Layer 14 of a small transformer language model trained on English Wikipedia (17 layers, counted from 0, width 96).
In attention head 0, each number of a token's query is one row of weights dot the token's vector x. The head spreads its attention over the tokens so far by the softmax of query dot key.

Query weights of the head. A number n stands for (n - 500) times 0.0035.
q0: 851,621,467,352,425,397,589,597,453,714,561,728,184,517,403,620,120,218,320,407,486,416,294,634,443,478,623,507,756,499,267,566,492,445,622,94,551,491,559,559,695,150,533,672,462,491,282,422,391,589,586,497,400,374,468,210,652,371,545,700,209,542,442,382,666,529,503,682,516,574,520,592,436,643,421,650,409,657,758,581,274,589,500,604,486,450,389,708,468,391,581,512,658,330,625,958
q1: 579,593,463,515,501,421,711,499,400,571,523,531,443,489,560,454,409,359,449,310,460,461,550,483,461,536,445,491,461,568,464,446,500,558,574,439,481,417,525,515,438,416,314,461,527,354,412,513,538,583,524,459,342,737,557,508,547,479,500,698,398,563,542,414,374,579,408,503,456,304,544,478,514,541,525,475,653,481,518,741,493,706,583,524,554,623,550,519,400,460,421,399,447,425,408,595
q2: 549,487,496,521,530,428,537,536,415,482,570,485,383,487,512,435,392,451,481,375,398,470,559,456,606,452,507,432,416,590,541,460,405,465,574,487,486,430,550,539,475,488,461,417,513,460,322,553,457,610,425,486,324,570,471,565,497,404,474,525,505,544,455,405,467,556,366,545,429,384,525,463,463,574,453,555,607,607,424,526,537,454,519,443,483,604,555,530,367,451,508,481,557,389,622,561
q3: 558,456,563,435,543,537,545,266,339,439,354,549,418,439,560,540,558,451,479,471,640,605,503,408,447,528,586,535,524,517,508,482,686,637,623,502,563,470,536,494,532,628,335,603,535,432,601,557,571,366,560,407,375,488,643,462,523,594,533,541,459,533,522,619,470,494,596,526,533,572,541,514,558,409,557,426,507,371,355,643,578,587,390,455,441,435,496,514,497,584,519,515,459,377,454,492
q4: 575,359,533,411,501,323,502,467,438,480,361,369,490,392,439,373,506,365,401,480,377,450,658,446,462,422,468,488,527,446,563,433,399,421,651,586,621,393,495,507,431,621,463,499,476,537,476,510,469,653,396,539,376,554,584,469,544,503,441,527,411,485,498,450,485,535,378,464,418,419,459,688,594,491,440,466,537,501,503,539,572,368,439,539,510,497,526,577,527,486,381,609,557,391,606,618
q5: 578,530,327,370,463,314,599,451,369,509,624,487,335,529,542,434,506,585,509,559,556,564,496,284,506,441,518,530,477,604,667,474,585,467,579,473,617,459,572,528,572,577,406,515,551,399,330,485,591,484,440,411,219,547,459,596,579,384,534,474,505,673,378,460,350,526,402,393,399,376,466,498,226,551,654,341,576,671,284,703,599,558,419,457,488,425,561,773,449,470,463,444,548,360,544,475
q6: 500,625,559,582,504,461,669,475,415,456,595,374,404,386,554,468,501,486,469,489,449,457,452,577,520,632,443,434,477,506,463,467,589,567,511,438,485,482,552,527,438,475,465,594,650,499,482,581,446,567,676,442,462,558,554,323,315,395,609,580,468,454,562,506,506,398,497,546,670,381,604,603,592,616,406,451,532,424,566,474,393,598,531,499,442,515,488,406,456,451,450,510,583,433,507,636
q7: 386,436,639,543,229,537,413,524,410,344,425,502,391,351,512,319,654,360,395,558,338,512,519,426,476,623,409,406,554,398,408,500,464,368,339,572,535,546,607,474,394,551,617,597,528,545,542,575,403,716,393,426,520,579,491,396,538,591,669,487,558,598,495,403,499,432,367,544,581,369,663,503,713,487,469,541,570,406,647,431,600,522,417,469,327,456,265,403,623,373,416,535,469,478,455,706
q8: 582,511,581,411,453,429,524,374,439,574,585,447,507,513,434,467,399,431,549,430,528,540,625,541,427,458,433,501,421,643,483,542,593,520,642,516,656,536,591,415,528,434,470,531,573,467,465,517,674,465,463,478,423,576,457,432,438,465,475,683,567,450,659,584,486,540,471,528,526,559,490,507,561,588,399,414,440,396,515,644,454,528,508,494,490,610,562,576,461,550,389,512,528,351,581,534
q9: 608,538,652,557,470,475,487,385,603,546,544,594,434,435,541,395,395,401,487,306,426,548,383,495,420,480,407,590,453,397,391,440,633,620,592,397,457,488,558,543,410,470,374,640,514,420,511,705,503,567,621,375,494,548,708,465,553,532,589,778,468,408,495,506,433,613,534,422,458,387,570,484,613,531,521,534,496,606,509,611,397,591,533,536,394,535,609,412,337,557,509,559,544,425,359,576
q10: 531,602,482,505,479,533,501,622,565,544,514,447,516,431,430,556,482,533,541,515,513,395,536,511,602,508,388,431,450,468,487,489,511,447,493,547,521,471,522,543,532,487,632,476,509,519,561,483,437,613,451,483,494,475,448,477,543,455,446,440,555,451,461,450,480,461,544,603,554,443,602,460,475,577,477,458,412,475,573,471,520,533,625,501,409,521,468,556,471,471,526,400,504,518,508,415
q11: 507,617,601,446,514,439,487,531,356,408,460,506,420,475,386,430,480,413,471,446,473,416,536,443,433,459,503,438,633,473,480,553,447,344,683,411,588,528,496,508,453,562,524,490,520,535,333,627,480,641,392,501,484,510,551,499,457,576,556,465,444,486,537,452,517,533,319,442,409,436,571,640,525,472,451,420,545,571,574,592,485,559,604,580,518,539,585,420,488,468,478,527,594,492,521,623
q12: 399,511,189,626,568,419,396,600,609,741,516,428,314,348,440,638,579,562,346,534,677,286,523,688,476,398,480,554,435,650,477,605,468,472,521,620,459,526,595,579,281,509,508,357,631,650,503,474,533,454,605,313,639,592,410,583,472,435,561,349,627,552,545,426,565,297,721,603,480,439,406,310,402,383,543,567,542,515,529,399,426,496,529,534,743,419,482,508,489,403,512,454,472,710,491,488
q13: 412,548,482,465,560,400,507,532,474,434,457,414,499,459,497,656,496,412,447,466,491,461,563,544,396,648,429,484,434,518,563,528,442,416,555,600,482,537,606,384,371,564,416,425,538,624,530,493,523,515,391,505,582,539,460,463,540,598,526,512,503,478,532,418,472,325,423,615,564,445,571,470,562,489,348,386,478,431,612,532,553,532,484,591,540,549,507,449,630,555,431,510,511,609,627,528
q14: 598,422,516,500,511,509,522,683,498,479,440,589,557,468,482,462,485,518,414,631,430,574,598,586,648,605,484,617,489,537,585,491,501,559,442,472,526,481,409,452,619,508,467,469,309,601,529,388,565,511,689,735,466,414,470,582,574,569,395,414,496,575,475,650,627,562,497,546,556,376,504,502,336,517,707,541,617,530,409,447,475,393,496,657,520,519,670,730,534,430,558,521,627,540,523,417
q15: 455,560,600,307,523,371,479,503,375,466,447,436,532,536,492,548,622,558,557,530,597,501,628,600,472,420,444,440,358,576,615,499,542,472,436,534,726,555,437,543,650,561,445,392,685,444,247,468,609,448,485,433,426,585,484,491,464,446,631,587,409,575,559,553,547,396,656,605,486,480,353,311,442,487,445,531,517,468,298,539,552,505,433,457,574,553,438,537,542,417,396,510,671,384,508,596
q16: 397,483,485,402,605,413,437,539,192,414,321,522,237,530,474,479,554,357,455,570,368,711,417,364,470,466,515,487,345,690,474,631,537,470,387,374,708,477,554,466,456,610,548,412,543,688,312,469,867,651,615,483,394,752,247,719,476,393,442,622,497,569,573,588,562,502,488,361,972,521,597,619,814,822,505,411,700,448,563,432,594,517,240,484,650,670,593,642,411,426,395,540,495,307,674,877
q17: 568,523,540,467,588,430,443,566,492,486,551,458,365,478,411,511,358,462,438,390,445,594,599,400,591,387,544,389,587,463,545,409,400,444,610,477,515,503,541,485,483,540,516,491,405,454,404,565,576,664,424,505,316,497,526,548,496,436,525,456,457,552,525,429,477,530,383,529,421,508,573,499,493,595,439,510,496,585,403,490,561,427,517,494,487,591,549,491,378,500,530,426,570,436,580,500
q18: 491,411,523,464,502,483,420,512,550,413,378,484,443,477,438,509,549,475,426,542,468,538,527,408,587,453,583,452,593,336,557,520,369,399,546,547,551,545,488,488,513,599,569,504,518,599,464,550,488,582,347,557,518,369,453,463,504,502,485,422,531,517,527,456,544,456,413,544,469,565,484,499,565,480,433,456,492,522,427,433,502,391,417,502,508,480,404,529,548,468,550,545,538,525,599,551
q19: 436,148,483,507,444,536,422,567,447,346,481,527,606,650,449,334,608,625,683,511,628,411,414,528,320,539,489,591,441,459,499,533,388,464,570,690,662,448,407,437,581,517,417,439,595,592,539,438,509,593,352,536,543,408,537,588,479,563,556,369,625,508,531,562,367,451,527,375,306,522,248,630,294,429,516,407,520,417,326,297,644,410,509,334,497,359,496,653,556,539,542,680,403,492,673,388
q20: 382,433,380,447,545,381,389,543,541,549,428,489,485,487,475,516,559,522,489,731,551,605,557,433,375,408,595,581,566,375,596,539,419,429,475,560,598,565,465,442,534,526,533,468,451,560,380,461,534,550,303,562,534,364,433,569,626,612,414,507,533,678,500,445,480,532,518,472,382,557,332,484,443,412,537,487,523,512,421,532,633,507,515,457,577,415,350,652,596,470,583,501,540,539,523,433
q21: 445,474,554,586,441,652,391,486,604,437,482,509,519,536,421,504,575,452,527,500,516,564,408,470,483,552,504,517,550,403,555,546,469,438,467,549,572,649,470,380,494,521,555,458,442,596,595,448,557,529,358,575,626,397,485,411,448,486,478,442,470,503,643,537,529,392,517,523,449,682,533,395,506,443,465,461,460,493,486,444,492,498,463,474,466,509,408,458,559,485,595,550,392,551,535,384
q22: 408,523,340,403,503,420,597,469,276,634,610,633,380,559,444,410,538,476,660,434,676,410,664,474,436,487,456,607,365,682,597,521,575,540,603,599,614,514,536,564,452,418,337,374,648,253,279,454,522,472,617,428,255,658,373,503,494,350,481,646,403,593,439,550,336,386,628,530,519,391,352,485,352,442,580,477,703,451,343,564,658,644,349,489,561,420,475,555,335,446,496,519,439,371,616,664
q23: 608,578,618,423,438,492,507,460,455,457,506,436,472,507,446,487,434,476,478,429,516,486,460,480,562,567,458,507,524,564,494,453,555,558,461,456,541,453,507,531,541,474,450,725,452,482,424,662,455,605,679,449,528,428,494,454,512,536,592,543,498,386,478,534,578,556,521,388,527,512,567,521,613,634,423,530,490,605,583,543,432,495,497,536,468,577,640,506,495,558,428,667,660,468,516,579
q24: 556,369,323,435,561,410,446,594,485,648,506,617,581,489,488,536,600,589,560,558,512,585,545,481,465,479,517,672,454,588,590,547,556,469,605,535,474,414,546,450,620,603,589,587,397,531,563,432,604,512,490,542,363,617,483,556,591,480,520,476,628,506,410,572,445,559,558,517,451,415,496,564,448,583,626,355,453,616,380,478,567,535,455,529,499,437,645,706,392,466,525,521,395,424,604,501
q25: 551,749,440,519,626,376,565,502,385,382,596,470,373,478,486,461,432,380,429,539,408,589,554,636,489,700,419,426,424,514,474,419,539,522,327,459,556,547,587,563,378,466,469,448,554,511,390,480,385,525,706,492,453,670,379,484,445,341,602,573,377,559,487,520,567,394,515,594,671,457,723,538,547,616,411,492,575,458,602,550,522,511,620,548,475,725,525,421,489,366,393,494,681,422,541,738
q26: 508,676,548,513,498,479,610,475,488,549,525,584,470,424,572,487,476,438,553,535,466,478,492,591,483,549,368,382,463,530,497,260,562,509,559,430,426,467,523,578,448,445,578,516,577,456,511,459,414,534,583,415,421,501,388,268,405,454,495,561,429,465,608,518,517,477,452,507,633,442,776,411,637,600,404,479,415,457,575,471,413,506,511,531,458,566,493,461,518,481,453,437,540,498,458,571
q27: 470,506,456,519,553,565,510,495,517,434,537,499,369,400,426,603,496,483,523,450,549,414,472,527,521,530,515,525,520,520,553,447,584,459,496,455,444,439,456,510,468,533,530,527,542,449,529,453,406,555,480,503,483,578,558,518,446,307,521,377,519,431,512,541,536,574,455,560,475,566,599,449,492,521,552,470,557,682,447,644,417,474,520,584,463,490,577,562,433,484,463,469,406,495,386,506
q28: 544,465,434,431,542,492,539,573,485,430,398,480,540,461,445,505,506,431,412,459,299,492,569,427,380,466,431,417,512,508,471,556,585,455,593,432,538,565,511,414,576,558,499,528,452,568,544,601,547,539,387,521,435,605,606,532,514,455,640,457,562,502,619,455,505,480,464,571,449,471,520,512,571,540,420,464,550,415,453,470,534,544,519,514,397,524,571,501,430,575,481,504,514,465,535,510
q29: 487,493,452,500,484,423,498,434,384,505,576,504,572,573,469,494,539,482,542,440,555,539,550,474,457,557,363,477,322,533,516,486,595,642,484,604,609,521,485,485,440,550,400,428,495,422,581,484,483,287,413,506,508,686,482,315,513,392,509,617,387,445,558,627,387,445,576,656,541,491,462,324,567,455,573,465,457,391,538,531,619,508,279,510,483,552,457,338,453,560,443,470,549,505,550,475
q30: 542,569,567,481,523,428,690,532,277,401,414,720,601,510,480,375,523,523,590,435,469,442,563,590,567,471,394,443,464,558,560,470,656,503,603,319,632,442,631,590,614,533,445,439,429,425,304,431,569,566,605,549,338,707,556,444,533,323,569,498,317,463,508,489,355,537,439,587,460,466,738,393,602,658,428,614,487,460,352,243,631,689,594,354,134,679,699,450,240,404,700,478,443,358,413,483
q31: 641,406,630,391,380,607,483,480,625,553,545,509,793,604,418,480,646,520,510,376,532,595,489,490,624,544,435,367,510,463,546,468,493,432,400,560,439,432,595,446,536,548,520,543,514,426,651,517,506,423,448,648,597,521,646,491,488,448,465,486,440,365,524,601,450,460,515,486,400,546,624,459,508,476,458,457,534,440,530,495,382,514,477,574,551,498,461,434,510,438,564,364,449,524,450,437

Each question shows a short text with each token's key, already scaled and adjusted for position as the last token sees it. A number n stands for (n - 500) times 0.0011.

Then comes the last token's vector x. A number n stands for (n - 500) times 0.011.

0 " United": 503,480,471,480,464,459,580,508,506,574,524,555,452,422,395,481,502,504,476,461,464,454,476,634,500,624,519,360,543,566,531,548
1 "===": 500,493,487,486,463,416,641,510,526,599,575,521,491,448,478,458,502,482,427,443,409,352,481,699,451,679,524,417,464,542,509,543
2 "\n": 497,496,514,506,468,462,647,513,569,614,572,531,479,458,483,433,499,491,447,463,408,376,503,686,418,653,552,455,466,504,494,538
3 "In": 501,525,559,486,489,453,690,532,493,574,653,511,479,472,482,467,500,466,433,462,354,328,469,678,443,613,524,437,473,534,512,566
4 " the": 503,525,551,457,501,487,648,510,546,559,571,483,481,485,494,442,499,488,434,480,284,338,478,702,473,662,547,454,465,499,521,550
5 " 197": 497,517,536,531,487,437,519,493,520,559,613,589,432,428,492,566,500,504,495,492,466,372,485,656,512,602,529,383,441,568,532,477
6 "2": 500,488,510,501,509,412,553,535,522,636,556,532,471,441,464,519,500,501,499,520,474,279,505,682,478,647,550,423,406,465,498,516
7 "–": 499,492,522,536,502,480,544,533,552,607,596,580,445,448,458,586,499,489,497,511,498,446,473,561,404,673,491,514,432,512,510,471
x: 563,614,675,298,425,626,478,478,374,325,390,547,476,488,488,461,347,547,474,503,493,515,392,446,517,621,557,565,401,530,424,508,548,417,571,488,358,642,399,395,419,488,540,352,534,493,321,546,457,347,547,497,384,542,494,571,469,453,601,556,401,399,351,403,521,534,470,434,482,611,554,624,538,707,324,532,553,559,456,477,586,544,624,516,412,488,671,554,398,453,368,570,531,336,432,538
To which token does the last token give the most attention? 4 " the"

0 " T": 502,470,500,475,500,471,608,463,462,571,591,651,397,384,433,464,501,484,461,499,487,419,502,671,494,663,524,330,597,562,526,429
1 "od": 500,471,516,458,494,461,611,509,445,590,580,571,411,399,371,445,503,480,458,515,483,352,493,655,522,681,515,340,633,543,525,493
2 "ay": 493,487,504,479,472,470,635,487,510,633,482,612,443,355,403,452,501,475,491,510,488,458,491,667,497,738,515,373,576,519,520,533
3 " about": 498,511,534,438,453,475,717,539,546,615,614,493,496,413,439,439,497,460,421,498,351,356,457,692,455,733,526,393,485,543,547,532
4 " two": 502,545,576,449,446,408,730,496,480,578,605,475,473,408,487,448,499,478,403,544,278,233,477,693,443,731,533,408,487,481,542,569
5 "-": 494,546,591,473,487,474,524,518,451,639,607,504,460,433,460,554,504,496,474,492,470,415,482,554,455,678,509,352,475,493,583,437
6 "th": 504,501,560,504,550,421,323,458,315,538,676,547,449,507,482,604,499,527,493,503,368,516,550,421,493,466,457,487,536,453,531,410
7 "ird": 499,499,525,489,521,465,536,453,420,585,664,621,411,447,419,569,500,527,508,536,420,391,491,626,441,678,497,402,446,408,565,441
x: 478,455,605,589,571,456,499,531,476,597,583,522,523,417,482,467,518,496,637,439,332,573,516,422,621,641,401,437,376,630,351,413,280,467,419,426,474,463,494,509,550,555,490,683,434,436,485,407,336,416,552,485,392,466,438,544,505,431,580,510,653,386,463,396,617,503,254,433,457,380,563,539,431,700,477,455,576,482,479,543,435,518,595,433,513,437,633,550,547,341,487,617,612,522,567,589
To which token does the last token give the most attention? 4 " two"

0 " 196": 502,476,503,491,454,402,560,486,509,595,646,616,444,384,431,490,502,489,448,490,500,408,465,758,422,703,573,329,477,538,553,509
1 "8": 497,496,511,491,477,416,601,502,527,631,598,575,449,390,405,448,503,483,473,493,485,385,482,754,446,746,551,334,449,511,537,502
2 " S": 504,512,538,500,508,414,605,480,478,608,693,621,423,344,496,485,500,485,451,490,446,466,483,585,467,684,436,330,521,573,549,452
3 "ch": 497,502,532,440,503,509,508,502,437,551,551,647,354,385,390,502,500,464,497,487,435,487,526,456,566,622,464,390,664,575,502,452
4 "ir": 497,524,513,464,503,536,596,498,463,589,613,625,367,381,382,535,499,477,551,531,450,559,468,480,618,598,420,420,589,581,504,473
5 "m": 502,534,510,487,516,519,522,503,415,552,520,624,410,367,342,550,498,494,519,480,494,515,513,496,575,640,421,376,669,581,503,433
6 "ac": 506,517,483,505,524,521,519,507,497,604,532,559,378,367,378,506,500,488,487,492,514,539,505,545,566,711,400,359,539,555,552,452
7 "her": 500,522,485,529,498,473,531,522,487,613,492,615,420,336,364,472,503,510,506,501,536,531,498,611,516,743,483,328,566,558,515,507
x: 447,427,593,548,528,524,620,497,242,571,513,415,542,564,527,446,561,578,504,514,431,556,587,614,630,623,502,470,472,614,394,358,453,527,425,554,458,448,530,608,455,427,444,882,572,411,450,517,413,495,467,504,454,488,355,448,416,466,523,492,587,377,480,478,593,536,539,444,539,488,513,524,602,478,459,482,618,516,556,452,586,507,645,515,582,579,499,493,530,517,330,516,717,521,553,553
Which token does the last token look at most, and with what share of its attention? 1 "8", with about 70%

0 "ing": 503,470,477,463,449,467,678,511,540,633,560,531,469,395,425,410,503,489,449,517,428,367,472,723,458,790,551,335,498,511,546,493
1 " 9": 497,490,516,520,459,431,655,473,520,641,636,531,453,414,474,448,500,442,419,534,465,398,444,638,520,760,544,285,452,508,559,534
2 "9": 500,534,533,526,460,448,609,460,508,628,624,511,448,423,447,474,498,476,455,510,468,454,464,586,531,694,544,222,501,463,578,490
3 " g": 503,528,558,524,461,444,560,470,451,629,708,545,373,450,422,507,500,474,432,474,390,480,501,554,451,706,439,338,517,485,555,438
4 "ames": 502,564,540,503,483,436,621,494,466,671,648,496,464,453,397,468,496,511,470,455,447,407,512,619,384,753,483,372,435,506,564,465
5 " and": 506,522,539,461,475,476,736,539,553,647,614,501,498,431,422,409,500,501,464,474,351,327,491,708,425,756,534,383,520,468,551,548
6 " sc": 503,519,576,480,503,510,633,451,418,562,706,565,395,489,361,501,501,529,484,452,392,415,513,589,533,649,479,362,493,531,586,385
7 "or": 502,499,532,576,487,466,589,464,425,591,669,486,395,387,368,551,499,541,533,474,486,367,476,623,611,649,454,349,410,500,533,403
x: 426,611,515,584,568,276,627,443,540,528,477,573,526,496,523,411,460,587,515,404,314,569,558,556,431,475,627,518,520,578,434,553,591,449,443,437,405,440,623,545,479,388,389,635,510,480,469,468,529,572,609,464,372,540,483,438,470,568,429,446,745,587,545,602,601,521,530,343,441,327,545,532,410,590,384,547,713,367,502,335,385,442,438,609,372,530,483,326,514,587,430,504,466,357,518,559
To which token does the last token give the most attention? 5 " and"

0 "s,": 502,476,468,477,440,456,680,508,540,595,541,529,473,438,460,430,502,485,455,481,411,382,485,689,467,697,548,371,491,503,517,512
1 " play": 499,465,495,468,454,433,620,495,449,585,606,536,451,457,441,489,501,460,413,466,382,416,474,655,521,676,487,401,477,525,531,454
2 "ing": 499,496,505,454,465,455,679,521,510,616,624,482,506,440,479,463,500,480,448,494,359,366,462,722,455,697,526,427,462,500,518,523
3 " 9": 501,535,550,487,470,426,649,484,486,608,613,511,481,449,508,485,500,472,441,535,382,370,460,625,548,692,526,357,443,487,524,519
4 "9": 501,538,551,531,472,423,603,469,472,590,590,502,461,443,496,516,502,525,478,520,412,429,483,547,560,632,513,317,478,450,535,488
5 " g": 498,525,565,530,482,444,537,473,439,584,656,544,400,468,456,536,501,512,477,462,371,470,500,511,480,633,455,396,495,493,532,439
6 "ames": 504,509,532,522,494,452,590,497,485,634,615,499,475,464,434,498,502,553,494,468,449,420,512,573,408,687,479,429,421,498,539,465
7 " and": 499,509,544,465,508,482,706,538,540,613,626,469,508,453,468,458,502,515,493,469,345,369,489,630,453,676,490,433,493,461,538,547
x: 506,433,462,466,564,440,568,498,478,586,555,456,519,536,470,526,492,418,679,592,348,428,416,574,420,736,602,482,551,443,449,541,541,641,509,418,483,579,553,512,510,389,548,539,516,662,533,546,479,527,558,543,439,455,536,440,447,410,487,395,381,329,479,568,500,708,528,531,423,517,622,615,436,556,454,449,566,531,504,471,480,706,779,428,581,705,574,460,387,467,478,457,709,383,544,718
To which token does the last token give the most attention? 2 "ing"

0 "s": 503,475,492,475,482,470,637,503,488,609,552,533,469,396,439,425,502,487,460,495,486,440,487,675,457,737,505,372,506,533,532,481
1 " acc": 499,476,499,473,494,506,621,490,441,570,659,537,434,442,430,494,500,484,447,484,431,499,487,576,528,627,430,352,569,591,557,433
2 "ount": 496,485,514,476,475,452,659,505,471,572,642,548,459,447,400,462,501,474,453,468,468,447,462,706,478,662,493,374,452,545,552,474
3 "ed": 497,501,504,448,456,410,640,520,480,629,589,543,524,453,454,448,499,489,465,511,483,284,480,750,453,663,522,418,437,498,547,518
4 " for": 502,528,544,447,471,467,693,508,538,612,626,476,475,442,445,448,498,483,455,476,367,350,472,659,491,708,513,385,497,504,534,522
5 " 0": 503,551,589,462,487,414,586,448,519,600,638,546,478,451,497,472,500,541,493,514,419,398,486,630,506,673,583,352,480,522,530,496
6 ".4": 504,505,547,460,460,461,612,478,533,641,604,493,444,513,496,474,502,546,496,503,394,454,490,516,524,643,541,323,429,459,527,457
7 "%": 500,490,563,550,476,441,610,490,478,632,657,517,458,457,435,496,500,538,498,453,403,485,516,538,490,709,508,346,487,512,543,456
x: 498,489,586,598,520,445,536,375,493,446,601,440,447,501,575,403,411,509,492,373,357,469,618,488,558,685,449,346,586,512,486,439,422,508,636,388,503,393,397,447,462,338,473,673,462,373,331,449,453,524,536,518,663,513,461,466,538,339,588,365,541,357,395,515,585,592,432,375,671,304,513,540,416,597,555,466,510,549,499,421,480,483,678,491,523,706,616,559,531,535,406,508,567,589,564,482
To which token does the last token give the most attention? 4 " for"

0 " o": 499,471,507,444,486,435,566,489,425,601,705,484,441,421,429,499,498,476,442,510,452,431,513,532,572,705,460,332,561,490,550,441
1 "pp": 500,472,552,457,493,452,639,485,420,569,689,515,471,468,440,500,502,460,408,536,462,395,473,639,524,717,393,404,508,593,532,428
2 "os": 497,512,536,492,492,528,515,493,480,587,674,483,416,400,417,549,502,457,475,495,405,529,486,573,504,676,446,415,520,583,504,364
3 "ite": 497,514,511,464,475,426,590,490,502,620,661,482,458,348,423,462,498,477,480,493,469,384,483,658,492,770,488,400,520,515,535,480
4 " the": 505,525,555,465,516,504,640,498,562,596,570,421,452,460,414,419,497,492,472,495,334,370,490,636,466,745,516,421,495,484,538,532
5 " to": 497,526,571,517,531,497,575,516,463,588,588,431,409,391,380,484,502,492,530,473,498,416,503,489,458,717,446,437,603,530,547,440
6 "wn": 501,517,526,483,492,461,502,536,477,622,574,525,433,378,425,520,500,510,501,516,453,555,494,589,494,828,440,379,468,510,541,455
7 " h": 500,508,553,512,537,483,556,468,467,608,683,609,454,392,399,561,501,522,522,509,428,529,477,543,455,694,451,406,488,540,564,441
x: 503,416,407,541,442,568,559,412,462,415,623,560,544,480,376,670,468,613,585,524,419,548,496,585,539,711,514,368,418,604,532,513,437,607,501,452,526,493,467,539,358,434,502,572,476,414,450,523,524,547,611,596,446,384,620,472,435,517,388,482,509,491,511,515,601,535,396,429,508,328,539,592,505,638,314,484,534,696,586,578,520,436,382,352,387,652,583,525,411,277,442,691,596,310,532,532
To which token does the last token give the most attention? 4 " the"

0 "ab": 501,472,512,477,501,541,537,498,484,612,595,586,439,411,381,456,502,503,484,535,495,554,484,578,518,717,496,347,597,533,557,523
1 "lish": 498,481,511,474,496,492,562,489,480,603,555,568,463,390,384,451,503,481,488,509,519,494,487,636,484,765,514,352,525,531,558,493
2 " him": 494,490,547,434,464,474,634,509,504,585,591,497,477,432,369,441,500,461,442,528,398,425,463,650,474,736,492,370,547,514,544,470
3 "s": 497,516,526,449,490,509,633,500,502,583,623,511,455,401,380,460,499,478,469,496,426,480,477,601,500,726,465,329,546,596,554,462
4 "elf": 502,516,534,459,479,486,579,521,508,588,608,509,461,401,388,466,497,467,458,488,421,524,485,599,480,726,454,340,551,525,555,425
5 " as": 502,536,573,464,458,478,697,522,507,582,591,476,498,415,463,406,500,504,475,466,352,295,480,680,476,719,532,332,564,533,528,527
6 " a": 503,529,577,447,506,478,713,507,520,590,616,452,481,451,451,417,501,530,501,459,310,295,513,646,498,753,514,364,545,496,520,540
7 " first": 497,503,552,458,508,463,650,451,479,607,633,546,458,451,434,546,502,531,498,524,352,272,507,635,458,703,496,385,410,460,555,518
x: 490,474,538,572,503,436,615,428,516,582,579,412,566,447,455,645,457,445,513,456,296,446,564,357,543,699,434,526,390,671,377,453,420,424,445,546,519,590,543,587,556,469,485,566,428,487,541,410,434,524,503,358,459,539,371,538,550,421,517,534,513,303,382,478,506,365,382,451,407,550,574,544,532,659,450,423,600,499,452,513,479,439,576,513,635,473,572,529,498,312,620,579,804,333,591,666
Which token does the last token look at most, and with what share of its attention? 6 " a", with about 60%

0 ")": 503,472,481,502,445,437,714,492,522,623,567,585,443,392,440,427,503,478,437,469,427,371,485,772,463,735,544,358,477,481,508,483
1 " or": 498,488,482,477,447,433,738,523,494,621,614,502,464,407,426,423,501,475,431,481,402,330,472,767,438,765,511,376,514,476,536,485
2 " kn": 500,504,516,501,479,448,729,480,414,635,641,612,449,392,461,520,500,457,443,503,382,485,504,611,482,688,425,408,500,521,535,349
3 "ight": 502,512,515,487,466,433,616,497,445,624,602,582,407,437,396,505,500,455,450,517,461,439,466,651,488,761,451,419,436,448,565,438
4 "ly": 503,532,532,485,443,452,703,520,490,593,639,558,473,356,360,482,497,480,447,491,396,390,498,692,471,725,471,388,516,455,539,461
5 " f": 497,501,520,452,530,495,601,466,412,563,736,563,425,405,433,555,501,498,490,526,407,520,492,524,526,609,379,331,543,523,571,386
6 "amil": 503,533,503,471,482,546,529,512,394,477,633,516,420,494,350,516,499,490,510,443,494,524,482,494,572,574,528,376,574,624,580,390
7 "ies": 500,509,563,503,487,428,727,507,484,645,572,481,493,372,434,471,500,534,491,484,385,391,508,715,438,789,471,371,454,498,545,443
x: 483,410,469,483,541,311,622,369,570,565,547,519,488,522,588,547,389,529,553,562,395,541,502,524,522,624,501,441,476,472,496,433,535,521,596,421,406,492,586,460,561,410,447,666,504,453,446,621,360,620,538,466,384,509,421,404,562,584,500,337,701,371,355,555,616,560,535,378,622,420,434,511,545,597,522,469,574,411,589,476,524,551,733,504,562,553,645,463,640,555,325,641,698,563,511,561
To which token does the last token give the most attention? 1 " or"

0 "el": 505,453,513,464,465,490,637,496,507,643,579,617,411,313,343,403,504,485,468,520,497,412,484,730,521,818,546,289,566,534,542,484
1 "sh": 499,460,526,468,487,480,647,500,473,628,563,664,452,271,350,435,505,469,454,520,479,430,478,742,454,817,523,333,587,570,533,507
2 " football": 492,498,526,499,508,466,555,478,487,644,569,605,436,347,363,440,500,453,454,504,431,472,478,762,497,885,504,284,464,490,591,520
3 " play": 498,526,581,508,492,447,587,466,418,633,641,574,411,390,378,467,498,444,432,463,393,440,464,745,492,876,457,310,457,512,594,450
4 "er": 502,516,528,487,491,489,631,502,495,663,599,520,395,351,352,414,497,483,483,487,443,434,499,746,478,890,501,293,474,525,569,452
5 " and": 507,533,562,440,476,472,795,540,572,669,601,491,496,365,427,388,499,501,466,483,326,239,487,811,414,852,541,352,537,480,540,556
6 " man": 498,550,601,478,519,468,603,513,388,610,720,546,389,403,345,558,499,531,499,475,352,463,512,623,603,834,375,370,502,562,540,356
7 "ag": 505,531,574,529,520,505,665,422,437,635,704,450,354,401,523,552,499,559,570,439,339,399,474,474,559,744,345,411,451,485,559,374
x: 565,564,447,425,446,372,614,523,498,562,670,564,425,480,564,451,492,414,593,453,285,640,584,529,557,474,384,415,475,472,473,633,421,430,404,385,469,422,678,592,497,383,412,527,563,548,451,649,468,441,643,456,548,506,553,560,383,418,450,507,686,524,553,656,624,538,563,387,389,389,407,567,464,493,452,522,558,368,502,398,344,481,388,545,408,411,508,385,474,442,440,650,606,386,617,371
To which token does the last token give the most attention? 5 " and"